Layer 4 of a small transformer language model trained on English Wikipedia (9 layers, counted from 0, width 64).
A neuron's activation on a vector x is GELU(gate . x) times (in . x), where the dot is the dot product.
The model reads these tokens: " a" " typ" "ical" " health" " sett" "ing," " such" " as" " a" " hospital" "." " The" " following" " table" " provides" " a" " bas" "ic" " list" " of" " the" " c" "od" "ing" " systems" " in" " use" " as" " of" " approximately" " 2010" ":"

The vector x that enters this layer's MLP at each token. A number n stands for (n - 500) times 0.009.
0 " a": 652 432 218 507 667 514 508 643 529 698 517 493 364 691 532 262 648 432 557 497 534 659 501 618 621 449 557 548 486 501 590 597 528 424 452 713 680 588 597 501 575 363 673 391 518 673 465 647 855 422 646 355 541 438 439 513 444 519 503 250 414 484 345 486
1 " typ": 539 456 467 562 837 549 589 624 316 679 565 547 382 608 490 229 448 487 641 619 694 574 651 443 667 438 668 640 543 340 582 418 547 438 408 732 456 606 509 464 642 318 611 452 331 692 343 465 678 333 573 442 575 439 472 473 605 415 497 366 273 360 529 570
2 "ical": 546 488 470 543 861 588 473 552 512 609 569 586 286 502 540 272 552 456 328 550 737 646 465 394 544 483 511 585 561 565 501 472 627 382 600 659 529 490 610 583 660 498 527 411 456 623 227 794 526 361 494 570 415 350 407 640 534 463 398 258 182 402 334 390
3 " health": 626 586 512 510 619 521 458 548 304 707 624 359 308 562 488 365 435 446 478 569 552 664 422 491 467 452 549 570 523 487 678 255 459 510 382 520 505 449 533 468 658 531 528 493 460 777 265 818 708 326 477 508 521 488 548 546 635 515 329 249 340 125 406 615
4 " sett": 682 478 407 233 709 323 473 442 254 692 656 607 388 620 559 350 411 603 539 581 619 723 463 523 404 455 446 579 518 435 695 299 392 461 393 550 648 535 587 534 585 478 547 542 364 819 228 519 573 372 562 453 745 518 306 465 576 521 459 366 570 394 475 539
5 "ing,": 628 431 492 525 805 549 488 639 437 509 529 617 386 588 522 344 487 414 255 676 690 768 636 488 394 575 314 497 593 655 591 421 474 451 518 531 569 377 732 516 384 566 550 755 392 529 111 729 666 441 413 567 418 645 424 451 440 488 573 316 461 598 441 425
6 " such": 677 465 439 468 728 524 596 553 507 665 465 494 545 522 666 505 433 525 551 617 811 765 597 436 403 414 513 834 478 514 524 467 542 520 485 630 517 557 698 332 589 467 614 404 328 470 145 786 612 372 542 317 491 516 398 581 511 441 388 387 397 612 315 526
7 " as": 667 449 213 609 707 614 581 564 465 583 529 457 407 509 608 483 431 383 498 620 758 613 544 639 455 415 476 655 452 638 478 589 512 512 521 807 504 432 674 402 465 380 478 525 518 668 286 654 793 452 458 374 510 379 598 555 481 513 365 470 331 500 316 520
8 " a": 700 433 267 566 558 432 595 657 511 712 553 455 377 673 591 471 581 414 636 463 526 671 463 650 584 435 594 554 420 497 585 606 502 499 547 716 702 683 721 493 608 363 659 482 463 611 326 707 839 461 618 353 467 488 396 511 429 561 466 317 451 437 402 488
9 " hospital": 710 544 448 521 766 524 429 511 458 647 447 361 413 593 526 266 503 448 599 550 607 799 384 546 373 358 714 548 569 438 574 385 389 405 366 452 554 451 684 466 724 416 578 479 389 618 416 727 796 226 520 577 501 437 436 507 604 481 495 463 295 350 446 753
10 ".": 611 515 293 603 720 539 494 587 502 570 765 611 426 612 616 472 279 356 476 600 787 763 609 606 248 529 533 633 436 695 484 590 287 546 659 598 509 350 587 559 435 594 573 671 455 728 268 727 648 525 498 434 449 596 508 530 528 528 373 356 349 541 500 470
11 " The": 697 396 301 530 593 406 560 601 490 638 532 607 486 619 517 539 400 465 549 394 614 652 591 620 606 531 544 666 463 564 541 577 572 490 605 645 536 582 782 386 644 256 632 556 539 498 199 583 768 468 482 459 435 391 410 595 450 542 307 214 416 573 391 380
12 " following": 637 481 226 692 670 667 657 479 510 736 584 576 558 544 652 353 573 580 524 510 637 754 519 573 446 390 552 665 416 529 439 437 547 496 624 644 390 457 386 415 528 339 482 467 517 581 422 625 736 284 560 440 548 456 412 643 507 542 550 402 263 508 244 633
13 " table": 629 378 347 680 682 527 736 606 531 685 543 454 467 554 610 443 184 532 657 585 483 687 461 377 386 442 528 587 500 425 549 325 555 332 503 491 465 434 730 381 510 298 543 504 444 492 314 748 797 407 574 548 563 577 523 532 360 610 271 502 424 333 414 542
14 " provides": 674 524 243 464 587 652 571 707 474 674 472 478 520 544 550 511 449 298 533 657 649 729 483 469 476 404 618 605 432 485 626 303 533 531 429 802 567 535 553 434 465 503 421 622 369 686 220 737 594 358 351 496 541 576 428 458 547 530 325 339 362 467 323 460
15 " a": 670 438 263 501 547 443 526 704 487 726 559 515 349 691 591 457 583 418 557 490 488 712 458 608 548 426 559 567 463 491 559 542 483 488 525 735 752 634 681 474 589 395 660 466 455 665 163 657 782 477 519 383 475 484 361 457 472 551 352 331 473 503 407 490
16 " bas": 550 449 447 462 708 424 557 546 285 630 507 287 332 629 525 303 445 665 593 762 602 791 419 509 482 275 575 559 545 443 587 507 407 421 424 644 562 556 453 462 654 382 618 424 459 528 253 587 669 224 613 521 697 288 488 528 685 471 564 416 360 322 424 592
17 "ic": 449 478 509 461 754 520 385 657 536 556 681 526 209 533 596 381 574 487 293 591 582 517 456 394 290 520 546 401 530 639 503 576 530 430 513 758 601 466 653 528 402 464 614 517 316 503 56 781 646 426 451 597 445 617 468 607 507 441 525 324 400 355 539 349
18 " list": 560 387 414 402 727 495 491 464 398 771 747 483 420 642 377 342 218 466 463 575 637 528 431 425 235 175 604 614 514 458 658 345 488 475 496 739 486 420 425 541 596 459 601 588 485 673 261 618 695 449 640 420 509 523 358 342 446 542 452 506 458 283 471 390
19 " of": 531 463 182 561 603 647 547 645 497 606 497 696 273 582 560 379 519 572 474 534 650 586 571 503 513 471 567 497 564 602 547 409 533 502 581 736 598 513 598 331 410 537 367 640 517 692 25 652 567 426 510 498 475 470 464 500 406 504 475 321 338 503 407 362
20 " the": 672 393 150 484 590 452 560 599 499 697 493 655 331 630 541 275 594 585 519 449 588 557 590 599 464 462 642 624 489 476 506 572 501 450 571 698 635 565 603 415 649 375 636 624 576 571 171 706 711 415 550 426 547 510 421 513 444 463 443 290 449 473 368 443
21 " c": 627 499 267 621 669 453 385 639 501 628 548 373 480 641 554 253 417 597 726 535 517 601 498 564 549 573 372 643 401 399 681 344 592 494 412 629 702 390 601 411 584 288 600 546 457 769 442 602 735 396 667 465 549 651 415 484 417 454 590 398 333 267 537 414
22 "od": 526 608 523 499 583 440 351 439 507 638 642 558 471 598 448 148 452 574 666 555 691 546 413 541 480 440 707 368 509 515 361 411 625 450 567 570 525 429 537 494 743 480 506 498 400 558 332 374 570 488 620 575 545 583 441 590 342 439 825 475 67 414 547 479
23 "ing": 449 425 318 634 650 657 418 470 402 626 597 564 505 471 544 288 454 455 227 539 610 640 512 483 546 412 441 431 644 590 514 576 565 518 452 602 449 408 410 628 466 549 480 715 439 607 474 594 573 436 497 611 552 700 488 627 469 429 466 220 101 405 231 340
24 " systems": 659 541 311 589 611 614 554 546 367 677 544 462 464 413 469 329 304 500 520 622 546 654 474 305 498 278 470 692 459 647 607 393 336 473 309 645 403 406 536 472 617 476 614 596 462 614 321 817 603 334 421 498 498 583 515 493 405 463 61 379 349 339 567 577
25 " in": 646 480 69 559 599 522 603 585 499 649 496 508 227 489 548 562 505 567 427 553 621 741 572 550 384 431 523 575 482 673 592 496 368 555 550 722 552 521 636 349 502 489 530 549 533 659 202 641 580 486 388 473 558 357 428 369 449 517 277 282 417 514 474 460
26 " use": 757 590 416 537 562 374 641 582 374 661 647 532 305 592 503 529 564 521 500 570 506 679 720 346 365 274 444 676 431 481 677 187 502 455 524 779 503 442 603 503 561 339 705 526 373 520 301 866 628 365 378 479 444 543 486 416 435 569 469 476 438 518 488 475
27 " as": 671 428 160 540 607 593 563 585 440 603 488 550 409 564 620 500 491 466 409 620 636 697 603 622 386 416 426 672 437 576 443 509 543 548 469 788 579 467 684 357 483 387 545 453 513 656 139 657 671 441 493 403 526 421 534 477 608 553 293 508 366 568 373 561
28 " of": 753 455 163 601 595 499 717 611 465 662 493 533 373 500 631 412 549 528 557 532 694 627 588 499 456 500 528 561 463 624 611 434 554 555 605 761 555 622 694 305 483 382 447 524 511 584 293 624 780 491 578 431 412 402 537 528 442 498 449 292 407 565 473 563
29 " approximately": 789 439 339 584 552 587 697 650 615 593 457 434 342 499 512 336 630 568 577 553 607 624 725 608 445 398 485 512 481 622 533 319 610 508 567 722 427 539 521 248 578 544 550 379 503 508 255 739 811 400 605 226 550 479 326 439 531 493 466 382 416 482 482 559
30 " 2010": 660 510 395 535 660 732 588 503 424 588 605 459 571 388 623 336 407 637 582 619 568 640 583 583 493 504 564 660 367 477 636 357 393 553 637 496 535 346 605 483 694 282 698 438 576 498 238 712 811 299 675 450 512 596 372 465 378 404 530 482 412 672 553 343
31 ":": 674 348 260 635 527 516 508 692 563 471 478 527 487 631 496 437 414 593 643 662 633 754 650 589 538 440 460 546 478 656 552 567 339 540 562 588 488 347 410 337 509 439 416 598 551 763 325 664 744 548 416 585 394 544 486 556 371 476 241 507 225 617 347 456

Each question shows the input weights of one neuron of the MLP. A number n stands for (n - 500) times 0.0021.

n95 gate: 465 690 689 311 417 452 422 611 556 646 491 528 290 685 378 684 523 526 566 557 519 369 485 439 528 575 481 462 419 577 348 484 364 445 449 646 536 490 331 508 456 445 471 599 479 381 523 548 474 496 563 340 474 303 627 633 644 472 565 622 485 690 446 490
n95 in: 733 649 507 505 381 735 393 631 626 597 395 731 633 603 609 432 673 563 819 483 497 496 406 467 615 426 632 334 380 426 660 581 572 612 489 463 632 632 552 705 594 699 498 396 366 489 472 559 475 386 361 572 398 672 493 309 414 587 613 267 702 327 583 644
Which token does this neuron like most? 7 " as"

n66 gate: 407 549 438 544 562 444 433 594 400 489 602 384 592 339 455 554 506 484 262 359 435 426 284 577 350 537 569 562 481 542 457 591 634 406 527 435 197 433 449 464 677 477 404 423 422 580 395 603 711 707 550 266 384 546 410 296 597 494 500 469 384 636 625 582
n66 in: 553 506 530 290 527 478 503 661 586 394 468 499 520 653 563 475 609 560 752 502 546 578 461 454 497 510 332 591 448 654 708 475 597 476 476 611 553 549 622 587 288 529 533 404 417 406 715 389 481 505 449 465 540 466 585 402 681 638 512 345 519 545 416 616
Which token does this neuron like most? 29 " approximately"

n50 gate: 409 611 493 445 527 367 673 485 383 762 446 389 661 401 337 506 594 667 372 588 415 440 506 563 384 599 441 444 393 484 658 402 539 721 486 490 481 524 418 543 347 458 637 594 501 591 558 498 558 554 616 426 444 488 415 610 585 563 415 414 593 505 519 209
n50 in: 360 560 657 629 313 638 588 483 596 441 532 445 628 441 483 569 361 481 381 450 522 571 720 458 460 489 656 557 483 663 449 489 318 465 479 560 691 309 536 426 503 425 771 369 525 607 484 593 428 534 474 664 526 422 462 499 297 427 379 566 604 535 585 696
On which token does it fire most, and how strongly? 30 " 2010", at about 3.4

n48 gate: 511 436 305 686 458 498 615 444 383 496 723 359 625 495 501 505 537 496 411 527 389 428 432 642 481 698 520 409 608 519 741 524 433 411 499 533 470 278 583 468 395 503 681 423 573 442 439 439 320 440 666 669 448 299 629 527 456 299 425 450 574 270 545 435
n48 in: 484 448 691 490 718 557 336 440 571 404 334 487 419 514 492 345 415 665 519 487 574 519 604 486 466 585 303 657 550 485 524 537 439 522 339 346 520 443 774 559 417 544 442 526 476 497 448 411 676 547 450 343 612 282 789 432 659 661 648 503 311 543 587 604
On which three tokens does it fire most, strongest first? 16 " bas", 21 " c", 3 " health"

n4 gate: 529 341 411 416 473 575 572 589 458 520 404 447 603 617 413 407 580 539 533 667 560 649 369 307 504 593 356 470 440 483 611 483 387 620 529 723 371 428 354 486 436 604 498 693 510 330 629 516 465 582 565 500 502 532 592 465 635 492 459 606 574 717 720 643
n4 in: 529 493 394 463 464 711 452 562 577 460 334 478 333 387 338 673 367 591 719 517 717 580 532 432 561 500 547 599 668 467 388 764 609 541 466 687 451 387 677 394 373 458 485 396 552 522 546 681 592 425 390 444 618 510 640 430 639 574 527 444 538 389 409 537
On which three tokens does it fire most, strongest first? 31 ":", 24 " systems", 14 " provides"

n100 gate: 445 649 369 622 392 380 596 632 373 463 417 630 539 525 577 473 355 512 489 458 414 334 360 676 509 412 533 505 485 337 789 860 612 665 304 495 385 406 559 224 539 473 602 397 521 642 417 385 490 368 449 517 422 367 577 583 606 421 528 399 630 443 549 475
n100 in: 595 411 593 303 630 438 519 434 609 619 684 449 430 427 255 620 570 507 536 397 641 675 622 423 505 497 478 659 672 294 265 437 394 405 533 306 588 470 547 480 626 685 464 594 488 306 390 493 520 598 614 423 510 585 524 536 321 377 376 206 294 732 437 682
Which token does this neuron like most? 11 " The"

n43 gate: 494 330 436 501 274 393 481 631 402 565 518 546 512 738 495 541 579 292 635 434 463 288 529 455 504 536 470 454 594 468 600 540 537 415 545 369 370 464 664 428 520 284 540 664 488 507 458 375 418 629 524 402 647 472 405 403 588 486 556 428 658 555 611 290
n43 in: 605 628 384 598 415 510 563 581 407 446 444 705 602 389 488 459 458 699 405 422 392 491 450 638 463 587 514 218 515 640 527 552 550 499 431 448 424 402 520 589 408 471 436 433 475 737 544 412 496 566 611 460 464 404 473 347 665 689 426 367 500 267 690 265
Which token does this neuron like most? 26 " use"

n188 gate: 362 603 499 721 412 345 523 553 354 321 595 429 581 363 437 559 380 607 629 677 537 432 480 325 603 645 481 339 399 390 569 524 402 586 373 658 461 497 426 547 401 593 565 474 255 598 537 496 421 369 370 409 643 373 437 406 626 666 422 587 410 481 438 488
n188 in: 362 588 375 686 605 395 540 623 522 664 451 659 544 222 398 344 509 511 654 433 674 518 620 410 505 443 313 349 452 533 695 511 422 608 568 481 582 590 555 488 474 597 595 343 257 614 652 479 538 443 493 445 464 461 383 474 559 664 474 662 489 427 508 450
On which two tokens does it fire most, strongest first? 1 " typ", 24 " systems"

n16 gate: 387 372 478 547 556 346 678 270 605 571 621 530 421 422 451 438 491 447 562 522 380 621 413 514 521 553 348 524 470 619 528 424 443 516 555 640 446 583 474 502 421 601 790 393 402 468 713 298 549 642 600 335 449 469 739 383 503 553 645 373 596 574 448 516
n16 in: 534 296 497 483 337 452 430 349 620 557 535 548 340 356 684 572 541 111 426 462 540 497 530 589 619 395 570 799 581 811 360 383 329 440 323 494 585 408 158 399 637 559 735 533 516 547 666 416 554 465 578 389 643 591 418 504 675 414 566 428 582 499 607 327
Which token does this neuron like most? 0 " a"

n176 gate: 462 553 327 592 343 319 418 537 435 581 554 445 634 600 602 402 308 601 397 481 354 528 421 529 622 565 593 639 360 546 483 560 448 577 457 568 545 538 497 522 497 491 522 432 428 423 721 423 619 522 469 362 457 262 388 304 467 618 602 398 553 460 585 473
n176 in: 415 554 406 533 479 367 432 608 350 582 225 537 501 441 432 703 442 443 429 650 451 588 550 580 421 525 554 409 330 548 523 548 529 410 479 432 554 498 362 501 515 403 532 522 613 651 590 385 475 580 792 321 452 352 559 568 737 551 603 547 567 307 633 287
Which token does this neuron like most? 21 " c"

n72 gate: 366 360 586 492 633 709 567 378 404 403 538 347 440 273 510 412 612 478 468 667 460 438 557 403 503 452 484 561 674 571 486 340 592 414 577 308 722 573 552 441 533 547 312 692 530 618 323 333 497 633 485 513 309 361 413 443 435 596 333 392 655 483 559 436
n72 in: 637 684 449 669 615 629 626 448 523 354 570 438 513 507 563 472 535 370 402 613 536 469 378 462 452 517 475 425 531 302 423 326 498 295 680 484 605 441 423 611 400 584 386 464 567 414 569 552 444 523 381 587 513 410 456 518 457 469 457 168 612 351 551 177
On which three tokens does it fire most, strongest first? 2 "ical", 5 "ing,", 19 " of"

n65 gate: 529 481 525 584 508 523 594 419 401 504 430 471 363 458 568 465 420 379 273 509 506 440 391 385 693 612 432 513 615 567 607 512 523 668 431 616 434 439 343 468 815 380 582 510 269 586 409 450 558 448 537 519 580 380 404 490 582 295 520 486 468 305 552 435
n65 in: 497 487 496 550 492 491 389 417 433 431 499 513 404 302 689 322 423 461 462 675 466 320 405 674 505 696 452 537 508 449 632 518 632 480 410 510 500 470 406 501 637 363 449 381 665 342 341 439 499 319 460 510 407 504 587 381 398 619 326 526 536 407 324 479
Which token does this neuron like most? 3 " health"

n182 gate: 587 486 347 486 611 481 510 512 507 269 646 568 428 604 443 501 468 587 535 369 394 432 528 550 662 400 556 392 476 227 524 649 568 511 496 299 698 434 522 261 442 417 425 520 380 630 548 385 390 295 587 525 601 443 442 462 537 493 551 523 551 575 488 499
n182 in: 541 525 509 535 350 307 576 492 401 594 500 602 307 405 485 529 352 509 453 496 626 494 554 719 461 483 472 330 474 424 519 736 474 594 446 485 267 426 666 403 503 530 498 537 327 660 527 613 628 431 605 544 647 352 503 281 575 684 577 415 497 481 615 518
Which token does this neuron like most? 4 " sett"

n78 gate: 338 543 619 468 441 749 658 315 578 313 620 603 376 530 425 694 514 572 584 521 416 511 633 501 439 496 566 517 614 445 469 303 416 404 431 493 463 740 450 284 481 255 388 640 678 439 456 405 620 596 476 333 712 599 551 412 361 555 530 584 632 591 499 551
n78 in: 433 560 530 556 572 437 402 559 653 650 443 303 580 220 571 612 376 479 673 647 625 440 634 390 514 438 574 653 407 366 670 428 474 459 515 622 373 620 411 858 518 351 464 416 586 690 628 485 428 473 614 501 463 650 536 447 379 569 494 580 566 609 513 496
Which token does this neuron like most? 13 " table"

n154 gate: 454 450 655 573 362 581 635 495 484 287 645 570 496 538 603 500 464 523 475 596 472 363 305 583 454 604 591 468 632 604 723 557 557 468 346 558 423 421 427 234 562 515 566 603 494 537 407 512 421 518 505 528 442 490 453 374 508 514 504 532 427 486 462 376
n154 in: 426 525 557 554 493 540 411 517 670 565 416 477 307 686 457 761 420 401 509 579 596 526 551 539 487 589 467 487 597 453 460 562 327 488 388 426 327 608 389 642 402 562 409 613 324 540 402 578 472 470 497 524 490 499 566 418 477 456 559 484 466 472 306 556
On which three tokens does it fire most, strongest first? 17 "ic", 19 " of", 31 ":"

n6 gate: 755 569 621 549 507 398 538 233 490 509 351 538 668 267 580 396 419 553 633 668 357 603 546 706 460 670 544 637 751 508 595 622 652 466 521 490 693 531 539 497 389 660 456 606 711 509 566 492 456 552 349 568 305 652 351 419 419 532 509 552 393 450 363 531
n6 in: 591 376 457 568 508 591 617 339 446 454 398 539 507 453 560 394 376 599 547 643 538 214 517 575 526 580 667 519 559 407 615 467 554 702 673 499 445 195 479 606 537 577 426 576 256 447 443 410 590 364 397 449 369 490 470 358 497 806 536 433 476 544 458 419
Which token does this neuron like most? 5 "ing,"

n126 gate: 355 450 548 362 207 533 481 646 555 596 480 257 397 517 456 506 565 362 552 326 466 565 433 843 480 350 390 397 547 431 442 680 318 344 483 482 432 573 684 508 467 319 657 501 496 433 525 428 397 413 632 572 582 604 569 541 613 585 458 457 553 527 342 444
n126 in: 384 473 396 480 559 723 487 603 571 397 434 588 335 517 438 536 272 550 462 400 589 454 373 637 669 619 583 477 508 396 568 533 453 518 688 512 705 279 605 534 580 636 746 530 499 392 434 364 448 307 533 568 591 425 657 476 374 557 409 476 463 207 460 576
On which token does it fire most, and how strongly? 8 " a", at about 2.5

n109 gate: 518 540 632 463 549 591 604 525 540 542 386 651 527 416 410 508 488 438 572 600 409 690 406 602 587 289 710 649 507 317 503 474 619 571 620 561 633 507 621 533 488 606 448 440 539 603 549 516 469 532 561 390 585 535 403 659 566 708 411 436 560 514 534 456
n109 in: 584 557 619 653 631 528 511 556 497 696 531 573 504 412 440 603 307 595 505 589 476 736 356 376 626 480 557 622 643 503 536 576 394 363 533 434 460 387 496 463 371 406 440 525 533 491 596 498 457 530 624 529 467 436 579 398 430 291 521 366 464 812 477 453
On which two tokens does it fire most, strongest first? 6 " such", 13 " table"

n180 gate: 367 696 340 463 373 517 680 536 633 407 477 624 413 623 552 538 635 440 426 244 369 453 260 636 498 263 347 520 637 561 407 585 791 532 471 604 515 593 627 485 639 575 420 516 558 489 563 338 473 552 534 366 689 542 354 566 385 587 476 384 614 765 533 413
n180 in: 520 597 543 406 447 507 406 598 540 494 589 484 399 647 513 396 559 423 445 571 649 590 409 492 655 581 311 735 327 451 584 522 616 522 335 654 547 544 510 607 457 475 475 579 347 486 548 800 510 723 300 523 469 438 552 623 335 463 450 354 499 517 412 445
Which token does this neuron like most? 15 " a"

n62 gate: 312 763 446 498 219 489 458 508 492 492 581 440 584 390 652 458 366 541 440 390 405 521 397 591 515 528 384 406 675 539 719 613 551 487 370 537 420 378 530 368 651 396 439 439 321 470 400 640 511 314 378 397 572 407 551 530 579 450 695 507 458 425 578 492
n62 in: 597 355 668 582 572 599 481 595 496 655 424 546 382 505 447 525 719 586 577 501 539 432 554 375 303 471 600 560 445 474 198 543 365 419 478 435 498 726 599 654 326 668 399 563 497 471 482 529 507 578 533 588 384 501 456 522 481 435 284 589 487 654 380 378
Which token does this neuron like most? 17 "ic"

n186 gate: 523 549 387 736 663 677 477 446 507 364 455 572 502 578 344 400 721 519 347 698 551 590 554 732 552 596 636 545 668 307 343 452 500 418 592 342 552 364 686 469 457 621 480 349 429 422 582 495 404 613 419 579 470 469 441 417 373 664 432 439 512 553 488 647
n186 in: 354 401 348 461 357 582 681 443 485 499 402 598 474 504 474 567 445 530 395 454 524 773 477 522 296 591 548 479 514 563 382 292 575 400 573 303 533 524 505 326 470 414 470 414 536 305 605 383 527 533 567 521 456 487 508 660 263 307 667 383 626 737 471 514
Which token does this neuron like most? 12 " following"

n27 gate: 491 456 510 423 358 504 427 477 542 526 437 394 468 439 442 395 456 517 619 611 602 457 459 551 415 514 408 451 423 425 420 526 349 421 452 402 452 522 549 378 556 312 653 365 448 505 363 299 239 408 528 657 364 494 663 382 464 489 467 388 562 353 418 641
n27 in: 384 448 581 482 527 494 384 428 693 607 707 582 373 436 488 490 506 515 428 599 460 494 593 530 504 357 491 410 395 584 439 373 275 423 438 642 435 597 376 574 313 352 552 490 375 613 554 708 547 651 559 273 492 459 438 514 440 431 608 581 423 411 490 632
Which token does this neuron like most? 16 " bas"

n42 gate: 688 702 514 550 433 471 459 380 455 397 641 640 586 413 270 403 439 416 385 442 341 650 418 546 469 443 403 418 456 545 270 672 547 573 550 547 529 516 568 364 475 428 382 286 395 388 605 585 586 458 482 689 471 459 323 432 454 305 526 422 403 451 544 500
n42 in: 588 579 659 651 459 442 596 577 524 434 619 421 516 314 408 339 393 522 437 438 509 636 455 785 418 558 678 524 644 440 516 452 451 591 465 483 551 368 707 513 571 594 292 420 665 537 547 561 575 380 692 475 414 478 458 560 755 357 408 630 495 384 529 477
Which token does this neuron like most? 9 " hospital"

n32 gate: 513 448 619 615 313 534 526 420 408 521 412 593 529 483 621 435 281 473 527 722 306 303 472 654 411 487 452 598 607 508 758 541 497 403 447 561 276 342 623 577 494 365 515 553 601 351 580 366 387 549 415 547 280 596 462 282 565 658 493 499 382 355 567 539
n32 in: 481 424 382 642 298 542 565 516 401 390 476 499 483 671 697 323 276 478 389 670 373 531 467 567 478 510 549 546 481 542 833 580 472 378 389 491 315 379 600 479 577 441 507 540 527 508 553 430 335 549 427 522 376 443 463 275 498 587 496 439 369 406 553 427
On which token does it fire most, and how strongly? 24 " systems", at about 3

n44 gate: 440 436 497 458 269 613 563 476 391 323 435 648 630 607 631 654 330 570 426 546 516 592 731 418 742 482 331 545 445 409 698 430 472 285 578 612 543 553 605 411 522 546 531 293 580 629 641 432 545 519 567 659 633 460 340 448 445 275 682 457 587 291 500 582
n44 in: 673 506 473 562 342 531 298 655 354 552 630 581 446 588 542 462 421 680 437 356 727 541 415 614 458 613 505 345 560 607 556 272 484 485 571 459 393 671 453 272 530 435 482 557 512 645 506 426 471 535 618 492 570 530 597 396 740 326 353 628 564 517 548 398
Which token does this neuron like most? 4 " sett"

n155 gate: 517 537 391 460 421 579 589 299 420 385 715 548 339 586 634 519 522 503 534 533 398 483 625 494 659 656 312 654 762 538 853 693 349 520 404 328 418 555 438 402 622 516 402 466 605 473 485 499 600 345 554 368 504 524 492 255 710 395 526 636 530 316 387 465
n155 in: 439 444 451 352 677 499 573 565 692 339 529 628 626 520 354 501 537 434 549 510 396 649 561 353 333 397 596 630 681 458 361 594 432 444 519 324 585 620 546 584 338 542 570 460 513 477 720 730 728 556 545 431 447 430 582 480 487 354 455 405 288 622 611 509
On which token does it fire most, and how strongly? 0 " a", at about 1.4

n46 gate: 544 500 412 546 512 419 696 753 677 529 514 335 652 425 438 325 427 616 365 421 551 418 520 696 562 564 570 462 522 588 430 703 426 462 518 494 598 276 491 344 566 583 429 574 537 588 599 513 535 356 309 552 558 320 575 535 562 622 506 715 547 573 616 592
n46 in: 608 634 540 584 506 405 458 411 635 444 533 556 236 474 563 604 320 526 426 442 376 578 497 314 444 368 635 405 307 710 560 566 462 367 396 445 479 457 550 455 526 629 421 529 583 558 543 424 473 393 657 488 572 467 459 727 256 431 559 750 459 319 668 622
On which token does it fire most, and how strongly? 9 " hospital", at about 1.2

n189 gate: 520 528 361 365 458 489 412 425 578 654 588 397 483 324 432 426 520 491 665 491 298 384 378 528 669 437 501 609 344 409 429 535 614 489 626 596 329 349 608 504 574 357 379 298 723 388 580 516 439 481 582 534 623 654 317 581 454 313 512 698 525 549 604 612
n189 in: 574 584 328 780 606 251 507 584 318 363 526 409 502 723 571 560 577 478 579 518 170 445 586 541 635 564 457 564 321 664 279 540 612 573 383 580 49 442 347 577 424 586 506 348 368 386 386 509 674 409 349 445 796 370 425 378 459 530 484 359 461 545 458 527
Which token does this neuron like most? 12 " following"

n120 gate: 448 602 482 701 572 488 431 567 440 507 468 415 430 540 364 698 508 507 602 299 372 389 616 613 463 343 492 369 457 610 602 658 394 360 494 324 319 361 426 444 474 537 324 260 297 638 492 474 552 577 623 656 391 369 567 604 461 642 554 614 480 410 365 588
n120 in: 459 507 682 439 516 309 617 577 547 560 409 463 446 494 455 775 305 663 475 347 482 617 532 437 534 591 234 464 393 564 490 545 486 367 449 452 481 542 636 392 487 457 329 359 648 664 643 402 525 422 358 519 779 334 356 759 501 607 422 203 450 567 498 252
Which token does this neuron like most? 31 ":"

n159 gate: 405 565 502 535 414 576 531 388 451 361 464 746 517 477 700 504 452 378 485 668 474 444 490 655 609 485 402 764 705 456 703 521 457 611 464 584 402 540 473 230 524 446 559 444 571 439 674 346 520 601 593 537 360 560 385 545 552 405 400 431 482 441 366 335
n159 in: 805 596 552 384 501 380 530 441 646 480 618 486 345 463 701 600 470 474 463 473 517 588 528 499 558 432 533 536 760 591 603 551 441 488 442 369 475 658 352 445 487 545 655 598 459 483 652 214 503 407 573 481 436 541 337 389 406 530 381 334 569 532 538 448
Which token does this neuron like most? 11 " The"

n17 gate: 360 426 554 562 356 517 630 348 508 454 583 245 630 541 576 463 444 523 466 489 564 440 611 409 445 572 490 577 400 514 472 523 506 495 473 476 401 593 426 528 640 409 599 566 405 561 611 475 539 403 524 485 95 495 508 361 386 447 393 474 383 379 416 246
n17 in: 389 442 546 514 409 526 580 529 548 500 748 678 364 522 382 239 583 552 505 457 321 416 342 637 588 433 421 682 539 631 519 379 553 841 731 588 570 525 550 565 649 476 557 526 393 456 570 456 413 554 531 524 569 518 611 606 501 378 474 618 511 586 306 482
On which two tokens does it fire most, strongest first? 23 "ing", 30 " 2010"

n127 gate: 457 222 493 515 667 476 505 722 400 587 529 585 430 351 537 720 652 522 592 484 606 430 406 478 468 286 389 550 367 364 478 518 715 360 618 597 356 466 297 403 627 603 396 501 390 384 571 445 445 553 454 555 317 363 426 470 514 395 456 548 537 575 517 526
n127 in: 613 700 434 615 527 311 501 654 703 444 455 395 433 151 466 516 494 565 406 600 482 527 715 522 339 520 599 412 407 461 507 574 533 643 664 611 572 368 338 456 705 531 566 593 513 472 655 437 515 408 371 555 496 515 220 465 720 536 428 508 410 686 407 554
On which two tokens does it fire most, strongest first? 29 " approximately", 12 " following"

n133 gate: 532 485 419 429 304 547 405 566 495 466 593 665 487 338 518 477 400 368 527 491 510 707 511 517 652 487 527 528 542 547 530 560 346 514 416 354 386 477 454 451 644 358 598 338 545 439 457 545 527 339 529 654 521 670 672 503 436 442 706 455 514 433 654 387
n133 in: 489 414 495 366 475 347 579 718 451 413 515 472 466 546 609 523 589 477 460 427 617 626 482 503 547 505 516 387 376 504 452 416 342 282 488 471 423 630 459 594 460 411 644 430 384 415 630 434 660 579 412 265 640 573 643 468 737 655 512 509 462 522 593 363
Which token does this neuron like most? 16 " bas"

n8 gate: 384 410 509 395 559 372 571 462 370 531 590 614 391 322 637 416 581 326 505 686 537 389 383 595 615 448 470 557 632 593 598 467 570 517 485 585 448 533 403 465 677 469 303 590 453 478 455 739 477 524 345 339 529 603 346 416 417 409 299 568 538 419 573 581
n8 in: 489 413 666 614 626 483 573 404 424 346 423 510 524 578 329 374 660 506 705 490 556 567 495 564 367 563 506 424 512 278 528 541 483 518 387 536 641 519 577 493 498 531 539 410 429 416 410 337 485 619 522 546 502 441 645 640 483 617 594 328 520 645 413 454
Which token does this neuron like most? 1 " typ"

n88 gate: 446 485 486 525 380 495 556 413 473 539 584 437 658 536 407 511 604 424 481 692 313 685 716 417 516 751 473 592 437 448 627 369 735 624 508 351 442 442 450 509 529 676 381 464 443 418 525 397 401 371 612 541 392 404 564 641 418 370 586 443 435 404 404 658
n88 in: 438 500 584 467 663 350 558 342 763 473 515 578 724 416 733 606 560 600 509 555 520 665 569 496 403 378 505 581 549 494 462 671 512 577 447 521 458 557 504 555 664 609 649 251 515 699 449 393 554 598 606 737 519 326 556 431 365 370 615 531 707 421 457 470
Which token does this neuron like most? 14 " provides"